Layer 5 of a small transformer language model trained on English Wikipedia (9 layers, counted from 0, width 96). Numbers have three digits each and are written without spaces.
In attention head 2, each number of a token's query or key is one row of weights dot the token's vector x plus its bias. A token spreads its attention over itself and the tokens before it by the softmax of 0.177 times query dot key.
The model reads these tokens: "atin" "\"" ")," " Pol" "i" "rom" " Press" "," " " "19" "97" " (" "with" " Luc" "ia" " G" "ab" "ri" "ela" " M" "un" "te" "an" "u" ")" " (" "I" "S" "BN" " " "97" "3"

Query weights of the head. A number n stands for (n - 500) times 0.0011.
q0 (bias -0.054): 543409469442532781528676532122466297558225681482775242627713709532249569443242240536483232589612794257670454574502354532577251195551854536642611442717490519620305609602753490451474322562759531689555485569731401159475293526316478604490647415599419353700476541411662560613579432559526663675
q1 (bias -0.065): 518641567491423604425436358629539519502454671489482514573428386406519512436388473363828678375545516614414325439553294630675481575311521718564496758359427423454515491617446341413498698510515626454496552411523670502459530410418560387554481630595886554415530473568445365593447650621680480405
q2 (bias 0.013): 460726797547530616536504494497626531111844294386329544242464532549381539265336423516466393317870614472537450152465525685587370444283688551288484666624521357773519561474640890601539681674287465511459221458498427446493606398539313470604631650456445423382221401918524597450383572415645423436
q3 (bias -0.027): 512389590706630611560365214627573490532684491603504602603605272475508600489413483395480626539541394708334491605242448647487659524438503566684440581453368383382651508548316288433480378310609363581658668326517643683417374376414613413529464578438545407497585343456675550300451619482382485207
q4 (bias 0.005): 394412639512454575492201559565700522423338298342481430627486262473475431590407522462690596680324500505447353808759497379604571581396474595483292667477610618375731361615342496471391635728414556435518349327382593549436537527529569474514502655740639576546573529592259397193385793228692518582
q5 (bias -0.007): 402326317365583830400499623535435422663711569653458487499588399407406717371451374607588360565308681311782495660450470363462583250467706490527633362553628596610336310569388556406857362690448621633300570711336299255654478373536452413533380239506310492544307403773640527532575497678412366498
q6 (bias -0.029): 620212300439419596479523449509771348669338592508270548663403495557415640380761374468174291680423839499606759555258464529543650339543611270703378572651636512564453472593391347449591584291392613278386530449528383423389535422519819359537414239527526711279662461596816457416532337960679542500
q7 (bias 0.009): 313306711492547778600454370265625471288595246473463371658643506526616492476367475572127489585888768436477506434278548515536546423370603567576473646763691469608655528575608484326435545510532452562494402438609412362217415501521580601390581578524505452559444490642424593128406397274615643433
q8 (bias -0.073): 443555466478340627368450357599552463488359619308506567447472436390660621592411449502565644396568651491455451498640298626485545537360543701516304592391516317450708515650521516476441415581598516422481535437592536353538561321553510561355489548679673608584486432400539323431491473392594603542
q9 (bias 0.042): 398380560667548595697568440557523471319718336507459665234555334479477539543236522714382404353494564627467441618490608508564474610390600562326419392529539356629653440462293369634565559493506498664559590293304475440423282315632484453686368455402403493461417437612525688321450679414242374421
q10 (bias -0.051): 439505483514513521490396442637562537494220567370450556506409558440542694368459544555332700296507422528468382384457419580490417454460493674510329465455532397603387729369380484607345518595523628495615625557696578401444607457523553577376440632631600529491657506344577353643444336552626680522
q11 (bias -0.069): 434595459622503578499376354750613327420203550371491527350432419428477596470387440470544544337461507608366396569424375622562386593428590706466298608418571354509619647607392430650392615610599625448537633393446649357439534331557578634461522611661777516569592501435621353428462466568616745582
q12 (bias 0.035): 455319385479563624657627406329580490325631357737594432746338545574544461517658557478341318518549411485563484450342547380672499712487417404575647575513651717531614522666466270518576547424449666563309510455397491432335479662264469238276311472489554474451729708644493523493384348539642521632
q13 (bias -0.033): 377690539481367462544491575633586425406387536525365356422553539399395432308512291141640419637376657548523423333610434598632528507496561478524427607366587541433450445770579709474494684618269525321633421361482731492600638488500542611558673583399733541452381680724482296521510568649729418528
q14 (bias -0.007): 448544480604625639787696356459464521345671490541430575400688569627322706385272538587088426331711581450554470481140498557435463428412627485392525529716568149786394595455548501429577419460580324753443585554588279526413533298520399646464596432599386434638485386473585835321394336508343628435
q15 (bias -0.013): 672447583537501320758519448355538646492669528617421345579287631534306485359680538366676655401298246518586370428604480474574404649757337254510802647434369642351310649667508462544512544452339634760588548787547626589678530675350427492439418483416624618558365489331386479743416433689484528345
q16 (bias -0.027): 438227497519610593761506665522555608619544575633395447663412567390376670236513447500507527583084463545696418512544478411459433235627413306677476410551535613573335621550351621432553221848453535823467430885658442401668549637322415700265425495614417542955341423548473573498350490353393556520
q17 (bias 0.012): 717429403565534523643419708297546680425616432790478529663680615416415518228580577267497254388323370379643494642502514444639681447395446360696510419500655662621447463598357460567527477664447424468361413511480551787634444282483353451372306527672310664674583566429634506478503434363342194667
q18 (bias 0.065): 779368356596627254594360613555609523579772384565380668313254492566262485383585522699594402273228102764541585471498752466553352336612459464373544403356342498578408499245123373747468642424427588574456586524394537608509446599493456281703283385349381561134579390587533593877583515672342372318
q19 (bias -0.007): 846402315555459455604378321498754535498630387369363571414365456516426719399352616649598517424271491653383673690526502458543525542439569427156484478350601304412600362541261291720625693441331612497571665343484354445637393592781662360509410438619581717359533402368512322700460700718549312522
q20 (bias -0.036): 479774531344422559412567532345353611364501616761562240765626659540542492297561412139618416686527581367669528328432374489532724472412490320507593664513566596392428329804819634215625430567430382381372459553555540609629524528383422571299533623442594512690410688473535430475520473467651377554
q21 (bias 0.049): 441660523462564414461848460383209551384528494587562596367545581726694364787485749460531438455542397426595555531480538337439535767366322411171578509495425496542561452407614563578806515384341498642326527520247350649498529476491316438549475392428399435561361489349545590606544524519402482540
q22 (bias -0.031): 509415549471471661685414391409550762177598413832327341774538519484611522183495567262572483525497552420504352428254373472746758561298495362661609555541769618578603506923400379403642639557304646452475500407550551662538394457389585395339391680612734590667551663657441355363258401511787423627
q23 (bias 0.059): 439484654545713461634508584531410453581636427605598481643457461637347301559362413389577494703441393604446476658499640431551314587659443437322613473611341625336424392387481417371582510471471446691522424441385420544436381728525587450634597488297542286479362405639342778395369824330373568232
q24 (bias 0.049): 470488499486532321497430796645411629691663560460428692479532344493534413469736591434492454654234420440531618460612547461436581410619309275524464350476496644428338463334557661421631348464418385482533372662475460555554556532517536493672566405409266531539489477644554589491506614530396330468
q25 (bias -0.060): 235576466470405520416312518674417512536286580466447338437426462420648434532612552403627629458663476543424398403520353534520639517404469750563387494475621364427347558561704593505270561537401447580639575511478538473520840483444596822426482728556683510534485628521612337607525357488673634525
q26 (bias 0.038): 676512129629588360404375552712629451555372272534455519289404296502442518604567605531469277328186365639402581812389621353591629587500459698287446574275807498540559289491086242821662831580343734220488812414124563639548432424846655276590235276470536586100778545303666269614693465864449347548
q27 (bias 0.004): 620345518516532500785373419559638545526896525697365641470307455486252565223644414487441381516375395570699592353276507573541457441657508114456647520669504446588385623531433328480704604335364572707475519456514538402610441488472626312669432502347509541396430450714605679633352428743481548282
q28 (bias 0.011): 756740261413434418415735452256404517414217480570624363521619805556511470472385608577459261364612595367510651622380518365544446553427572577305659390421571352651439414455475341721518668444540533304481824345451334657510274466691507526462499394585503565496703699131514443792669313658454471711
q29 (bias -0.011): 431510705462372654420569420388376413615343532309508498508609458561605351599391527625133616631737753373411600647348466541410597304390564548642322294838478373647482642304705512403398505320601387542642410334702250451247551475419675612521743503541498461499529449485564654314424514447526625522
q30 (bias -0.078): 403527442532417531375316462699573353543239639506507562483464499304613610453521364350637652509385536544430361548624314633576525507525500677661353545301575524467582533692438523574390493640553664297538540509521687367675573346475477499362416502561687605622569587468590232485502493575613506663
q31 (bias 0.020): 503298594206471357641502698418684643433487483431298411685405613500384556359918444547349282516396677388650489253612553642462500383632580226735672700571591638650496500608545686388448442526441424525457210600605566482618487610351480545488511452458324614375373589558430561417487346541598517447

Key weights of the head. A number n stands for (n - 500) times 0.002.
k0 (bias -0.004): 499523449557553443449533527526529387564452514507701477524550534492482513509450124523512413522511446579498494569561889451559362499579562473535477452461477565507508434520434447487471417548551541461465576483484498483493521504501477485437483507391498386472556499489467463553446518515414520563
k1 (bias -0.115): 453502500420537444508499514426530522625526520597609511463499470432484545472508243535578484428471491660530461546482475436577436479575543500494553587464535563447520459539494482465497460490591553531433538444438593440519523453454475384447549501392585463442558507384414472629508536493472451511
k2 (bias -0.120): 348558607468523490651477538432532495643566495416485476519531568466477478514555330505530462463559588430500570391349171464535418409467674379517530602379506433569539495536563566469477521597593539507495369535551487307527520498616472405501577476451390441477507566655594495477509598334489529636
k3 (bias -0.043): 428499482445559573623466436535417585614546547513462467447436403388536602493479497440553528572387453612490398680468513476544564538576511497445564513509589526390494464581510417444528531457530476519438522482478551355570522550361535457525523451500563530487511513419480460440530582436404436514
k4 (bias -0.042): 409461587395435559472508410491596577493470439477336593405535404501537476544524622573484545526462596515486484463667491603524509475413578557579416538479593533521452461471555602515423467503458407640432394506528505432434524470382369620597545529631385478375355541439472550461461520519474572466
k5 (bias 0.020): 545402462506561503514511519534487344544523448522631417482519491498498462564526301562522437524573477476638472499444765422574404347547484460580586427410604602542481484495428467526405519589450601421538554510504509546432503527344469460469501521442419318494527455502502379563561511599514522655
k6 (bias -0.024): 688395378444377430440420504591541447528532513449530400501513450462530553576475180445542560537626522517580536445411601471600471421552465482501589502407584578457466463587366482549509590438465660432499537476551487466514474462393577380476451533507573600364496392519425359567556506556628451550
k7 (bias -0.026): 438469588517483615470486487497509465545430477458544482509570491413531523569566122517524460599535557512425463511525496585580476448482570416479398517465485612532513502507522484475521537566611474505454322568474495379540488474560523527519570527514434471496503545512562426324411573443383574524
k8 (bias -0.092): 425492451473589493508479493476489421615459493568617462491563482475529543502509206495540431503429490644478525583513447477594405451548504495513534586473481618449527406515411468510497440483610540527469564445467550396495498499482491435449498530432567435476524457403488469580444499510461435508
k9 (bias 0.080): 445514556510494559548549468523463566473472498410330471456469527552534467568493847447483568534455531447464493545434450444408625488407528494468537540487541392497489528428536516555519579577420522460524380511535431516525530514449462502573570491584459490545450520548552453404582580416483499597
k10 (bias -0.127): 494529392520511496500498470460564442559501530557629473439573471520483587505458299474542479464461513616502477552490345491577402496529541435455547568504487537456512481508497536449535466505676526522557561396457586445529422499541569406443448547426582480465513455468481462545399456538436469522
k11 (bias -0.100): 426532460539539495481502459461519482632474508572580507416539457514515551515472282449533472472445488660453478612498539459595416481529556498483558595437472542469502417535417536518513430525609519483498562445483570394542515489442491399504486538368577438430496444489463477596433496502456466528
k12 (bias 0.081): 596392492535479515424473517450446512462534480493517498578466459418434400496578504531536578437587456450499470485558684524402513510372472536522433513573531469630457584494556439526510585489472602422513391519474519599513500425536481468546514474478432521488515624559475427440487459593674582502
k13 (bias -0.121): 440502528462465433528518534490471467621565463543530471518587457445449515480499179429527420498572485561511556359550590510592402478572606448532578533390507564500517450627497623446430459555510513479388516546503515442526567463467402455459479449392426481457469511546419541569459521520609492506
k14 (bias -0.078): 511526500602628579553505494534456403547471569488654438524530526525439545561415266409526436493501487546459431598327267435607383492567611408450588554472486490511468485504507450510591480522603515501576457518563507358577480488495557412492538487442550491591513506429611482441507552417375506604
k15 (bias -0.065): 631429503558482379505552527411495498496511542471663498638432474430309449375478437522462498414523441500573489462514388484496496446506459416488525547564585503563475490597544520392571391499493570511531472474473592596645383472427437462526447547497501514597534676523413556568524573668550499301
k16 (bias -0.085): 580426437586610501520483513517536347530468474531717477497587415507382495448460263533494459538538425542551455563477624496591345471543485381541574455471569634509451442566504538388489398540554548612525489473520653473494433511381399536493398557457398411560445518559536544474403472610445529438
k17 (bias -0.030): 477392403542575528498481513535503490410570550599585459604573389448339407459433485520538490423526587490566508477476394429489450534505518445486534532593661549559319570481468521478460587445385518566554447474540504545424561483557492496546470397618514560654486552551519470495437523488537575537
k18 (bias 0.083): 600534515476409434494481472469552601383533512411306482482386512551474512475477978503462643484556483413544481464397492481347630496426404493499525543511574306559443534436509521496499615503430510455566449478544503572522453529507487515526471521561494585471492523621512471492616462453571535515
k19 (bias 0.008): 586480455454395428498533415569552555420436578527367473471453526556497537499510747519510590477407508503534524469408223416509630463485429505428598646477625430517435496499478447573531614475482608520494464457518505513598409514432494477527479522596583545388457461454540407587583510531519463579
k20 (bias -0.065): 461433492492538481521504536523404430535538470590729517615586470420451470451519060516533385462517439552554537446533541493614358523590550452547469463471463616493496493591482469443455444491517518552417510563477544450501495462479502468434513404397491495580535507483471529556395489541524522501
k21 (bias 0.030): 494518551510501547538525497532440546457538503472469521580480581517469405500526757506470534407490518366481508466440199456423474509440515528451450484610460441547533606434532485579579515461437536495535473530512442554508488491521537568541512475565530524624492469420529571507546448502506481535
k22 (bias -0.107): 476381461484495518559529505479480514580543547615700455534626392363369477457554105472595440453525518560541471464516301498615433520541559437478549574539603636503416534589558521452492505451524595536467425480488587405561474452507502429529547443476472519513515569514488448500436455573493556514
k23 (bias 0.095): 511514650495485480508531492493519596412497486418355565490369526507534441540495797528421574539522458417478438466541751532424578558442521535541453429468473388520513543513536505454476510546403456510467460569486456579514478505498459585581517495511405515507466528542505581404560551472483520470
k24 (bias 0.091): 553482532493479523540480517544547513423567519414362529524466467573510485497508779515462567538554498340561531392469370517410582554455452526507531422476490484492517508498581552507517501445372450506496522537524466552402540532508507550522471476647452530577446478540527620470542483493565513441
k25 (bias -0.107): 428570520485483485484469490507475425561526513548631491452594471479502582484539243531576448503496504627474485499493261529567396512605540477474533539527481598428553492532514536483514391479626465487498590449484550451510490499460522440470511546383545426507499453500418479546388466563510452491
k26 (bias 0.085): 550509427476350490459525441485501589373532471509283527438442461575529516533509920472484567425471540434541468439471424449396642486447450549456526548526570410559414570445469552580493647529324519403584510503492444580539501460402522487582503466585572604441473470535487419545585456536604482603
k27 (bias 0.021): 660414553480411435541463546474507567524530535446544403562379454522423505469528471453519588523583397440602516490326535420503469459520507466520612564386549425483485515625518484471517519524460639457560470465558507497603420547397496324507488478476488466492507585647455436514648576501573537462
k28 (bias 0.054): 548536409568470438381599490522477553309419533639561491565532599598473463507420567450539480370484555513480527496482432411480476577543443548413466560637500412553421591395442478635497605442466534409554554506460435640577505434657587505485535408453666583471517390439515432587511402494487522623
k29 (bias -0.057): 464544537407508527500472543591626416530391517433534505463537553480548593579490228484532502580506509544422475567472396542567417527578531477450472442525477572391562532520537479569553425447641453497449549483534411377460524481586636509441501522504537472524485408417511556468442458455326484499
k30 (bias -0.089): 461490419496558519502462492466499462602495485594615463441560440471486528471477244481577410474444467661510535585563615489578440446560530486507551511447501603459498413575410508497477423504564534507469574455450568445474541514457511424451465547406529451455541466483459463598423493567507470508
k31 (bias -0.041): 623410473494397485469497575443503446541529536325596491661512461525426461426518312480470499577645577411560639363497437522531460451522503435524477481445512582545464483532552559404477524537447469518562347575573551487456469464519458460489485484596414574495389552642484458488504542520626501389

The vector x that enters this layer's attention at each token. A number n stands for (n - 500) times 0.017.
0 "atin": 489508491506484584539436540445493448519483497433726473531530508506506552457492116491592584380502547441457568481494734523508409467490575465468581541534540547472424504450495494502567523452586498469563484478482494449509403386513542479421528550541461563507431554550527480500438469537466497481
1 "\"": 560419416519504542609453503461459476567562516474797460531575527505462533471484127507511547501500545451507587492466717487586485451526559433445492532518538599410515522476474482532504448441580500534494548530501459504464417436508529439472444491505461513524510491498409536525483519482439394526
2 "),": 514441500471464476566457509476482474572516530454769441536513509526417572458547137496529517500488500400544555518470752431550447527518509448461595556544562572438526506497530445522534432451566536553484531517473436449488462457565558441418516487528454502551514470466454508513512512464415448515
3 " Pol": 468439429481544457555485484499450542559466499435774468579513440484454503459528112577584522409459488526384564493448660454558367513584477542479580438523566551428538490450493511517519494469557544599502496536433484505569502533554575467422566519481551424537484532488479505505443451494502501520
4 "i": 523507442523512393508420506481464517579506511455793498498494481478411500440544101489526531525464477558426506488418706529550428535522548418467509554545534608448499539461528495517513422437564556512443514454425459460519460508516530476554507537551520443532511548485472541506495574498437463583
5 "rom": 488439395562545500589429474488462505496443476421807473516512423496454527547522093501580517506513493596458595526472676535534358460555481435401572497502502632482500526451534471469501464464481504582509513488494498505465547503524571498518487479475535468581476506508511485535494450473503448511
6 " Press": 479525507496545538525456478488485526554457474536768511564576444506380503440521078535549508578417439513529580487440688441457398475593513473456522545528536596506493532431497497560474475499521419534530546481438478498463463461532567475454545464518481488538522521535542474571497479539416426444
7 ",": 492432487501477494551478555495489557594481537488803444551550499502424529440536128497536491524443478453561592478456750425534454490545510461460553518516568576428485544466507503485517435463548506503484545531424427472499506494544551473430536480546449493545521507479484481510522471463428443460
8 " ": 520452489492549444510496539459487556593481493493815437560615502493439400435555134473514512509452483427428595472487706466541415526528474478505513517543535622532450532446541488527517469469568574495488494490463530494511496486548527464427506510531449471514548513491455457557516459472433429517
9 "19": 483519434473530487537464528423508518609473497505837442537522518468447378441502136510517506509454459455523610496491712402529440478532464476450553501530525631502515536432518501526516492475564524545483537512457489423497542486503553479450524506455495482535488543521485478570484476525438433542
10 "97": 513497452493522497549468521438468475602530487548790454492515528503394421434534127480515473551429414454530568456434682395563436497544532486456506469575512607544512556458508507545490452447535483554504494486428451433467506512551577482467541491471466502552515563549532523625483491540421457515
11 " (": 522463502475517500553525510486443521596564403462784466545593506471466508500506109445524478501495501363484606449473716470533433527528473424471550505528544578464508529505510533489552475555569568515465510531432479479503474489531557447415532458502450545483516496497471488484549500470446416514
12 "with": 515495497464507497485529508407495497553501452487784491565510516472464520504520090473535506522520549501500540408489728483561487505522474456476615528500506637434448498416595461482545487489573502470494502409531479364469480521506535471515462516477478454536527535526466435527579515480496439503
13 " Luc": 409518490429503471549455504571514494554538433469737460575554424506391515470545099495530477522460503565426557478503692510583358503559468450392564515544518543477509460482510483476480511455578555529563480492514502500443535514543546530453413614467492423539532527534469462512507474529439475531
14 "ia": 493528497455485423498479550509505501542463481476788504537478442510379495459530066466526468526468493550506555498432718502583369445544501409439549559553506611488497505462499553449467476464558463520520506482473459488484500504536520464549518570508511480476473526505569533506550512494461467546
15 " G": 524475527435568431523505519509516463559581471492767502543540433498412514433554078469529510552455501568329490454444693503589445531572529455438528519518525530480477514497523540504464458443573548465564469464552479425507497506532472458460520504512459478525503500526457510499548541523423505550
16 "ab": 469494465452524450596472480550466470572467460414764477537534455513453533475531070485522445559493484651404549489448677507582413478545459428454599543537436580525503472449483547480478494464526484531532520444527536467545522475483440470492547524514490479565469568539513504427501510508493464556
17 "ri": 447555473464506454597466554542449498518530509479754466507503405477413556496507048489523440577508481601448506488465668484576328536573543418411503507551530571531487504488476528459472456405505453481523519508470536479545536507521526466522538491502478501527489502493505544433518502550525467560
18 "ela": 456571548380463455550397564520499505531493503508729493488550450510367468484529084547502439557476466588469556476437664473589338488587597396428504522516534530544474550504468449479484451462595461517540513496520479502509492504489562407537495490512479505507491538520510540463550513557441533518
19 " M": 455523482493553475499464474506502486606523474453724471528611421483418509500527071448490491547456468561346616429454706505541465458551502472472556547474538618496478488496502497487495417453549543537523486518532478482589485534531548479462571480514460484496479508533446518482458504531499492516
20 "un": 408544424441521509550419548466480552580516467516731426501565440478416553530556045509554515582502561582432600476494697544550402443579459477451464517484492593509495515497504526491487460467511466530474481514463542506540520478468544433500510499499493485518473521507452472453545529514489430496
21 "te": 484558478479464451503442593446495502566491486517753444511535449500426534486551083496498486631502501560456542480423696510622402447569480473452520545492564630503464475458519497462481423479563487486527488517506496436466513492474567436546521552421493514495510465514527474463546563541473440484
22 "an": 463545471448497438508423552459513473630519491522732426502518450541377498500578084464502490578470578564478552474450701520587373468598537454451478557509519579510435504492548476451529472478525505538536513513464506460479498503510544408574431480486488501460445544496483507479563548476432535506
23 "u": 497537492461491463544400562499432467571523507488715444504517446494393517488571079495497476571482544576442573466428683488647396457592542453470463553519519567515456495475518376449517437478548517547507488524492461444546459538481585445592484498463466506469458541507475522483563542502525522516
24 ")": 566440475469509473552477559442468478533560486493756447541559478502409529473559129526528470543484478453523604517452772449569439488586576442509521537557527518487503470495481496474473450412577506539482538521571466486516490436506547414517518462507444519483476461458460523467472503455443503525
25 " (": 538472505455530498541506502471458517596531408436780456593584506480457525503512123470502483516494506374490555478507757478536417512567498450497549537531545572460506515489485498469521475528574554521471510546486500509503474477510532439414505443501457559458517481469444503466553513453451442504
26 "I": 526500551448566395503501540413497491584496478493769486568469451488467488447525102450572478506522533452422559466426737534573457510524488514483616542561483580461581501510508516473466494466561482495487541550473475442494494527525487414478484468488471428465484574497513493537521536438454493511
27 "S": 512532524447537451540486511462478530546544482480745539523542480470431543481550037505525476530489486508403584491465742547525442532519532472471539515492430603503509547545582520511440491499538463489479465484473456437513496543530507443477465422528435487502502564509463494536518488510454450463
28 "BN": 539504506447558443546482522499436417516577483522730545525551479472413507496572066482509505599497493466487515492488724482573464531558556488518553496511456614498434579504528515522417483392484436526514535501480475421472462472559478421462551470473449501540517534517436500505499494549487445510
29 " ": 492480483476575471531492498496485528585500492519772436567638498496455385459567119491510496539480437441411553462473744458557447509522494444494546521513508609549446523536512499461528478428540533514505499479499557522549482494519488456448568484489460469520553506498450441467504462504450470514
30 "97": 501526442426546490541471498477460478589514475536794452541561534498419422458556121494528461563463392466498496448458724398562459498539543496467555498540490619552517526553477483483466465409527450541517479474481507448517484482513531458458591492447483505550540557545487517532465493545449478539
31 "3": 485485446429567501555514521491441469538582476527783497508547497504439406431547105484525443532455438478500543487415732411584452439543494423443569495502494575516514549551483518463493477473544466505522482480476492465505457496514555433515587541468467476573534585482499495496525537531499482531

Token 26 "I".
To which token does it give the most attention? 25 " ("

Token 16 "ab".
Which token does it look at most, and with what share of its attention? 11 " (", with about 30%

Token 21 "te".
Which token does it look at most, and with what share of its attention? 11 " (", with about 40%

Token 18 "ela".
Which token does it look at most, and with what share of its attention? 2 "),", with about 30%

Token 19 " M".
To which token does it give the most attention? 7 ","

Token 30 "97".
To which token does it give the most attention? 25 " ("

Token 29 " ".
Which token does it look at most, and with what share of its attention? 28 "BN", with about 40%

Token 9 "19".
To which token does it give the most attention? 8 " "

Token 8 " ".
Which token does it look at most, and with what share of its attention? 8 " ", with about 50%

Token 4 "i".
Which token does it look at most, and with what share of its attention? 2 "),", with about 60%

Token 15 " G".
To which token does it give the most attention? 7 ","

Token 7 ",".
Which two tokens does it look at most, in order? 7 ",", 2 "),"

Token 10 "97".
Which token does it look at most, and with what share of its attention? 7 ",", with about 40%

Token 28 "BN".
Which two tokens does it look at most, in order? 25 " (", 24 ")"

Token 11 " (".
To which token does it give the most attention? 8 " "

Token 27 "S".
To which token does it give the most attention? 25 " ("

Token 31 "3".
To which token does it give the most attention? 25 " ("

Token 5 "rom".
To which token does it give the most attention? 2 "),"

Token 20 "un".
To which token does it give the most attention? 11 " ("

Token 6 " Press".
Which token does it look at most, and with what share of its attention? 2 "),", with about 70%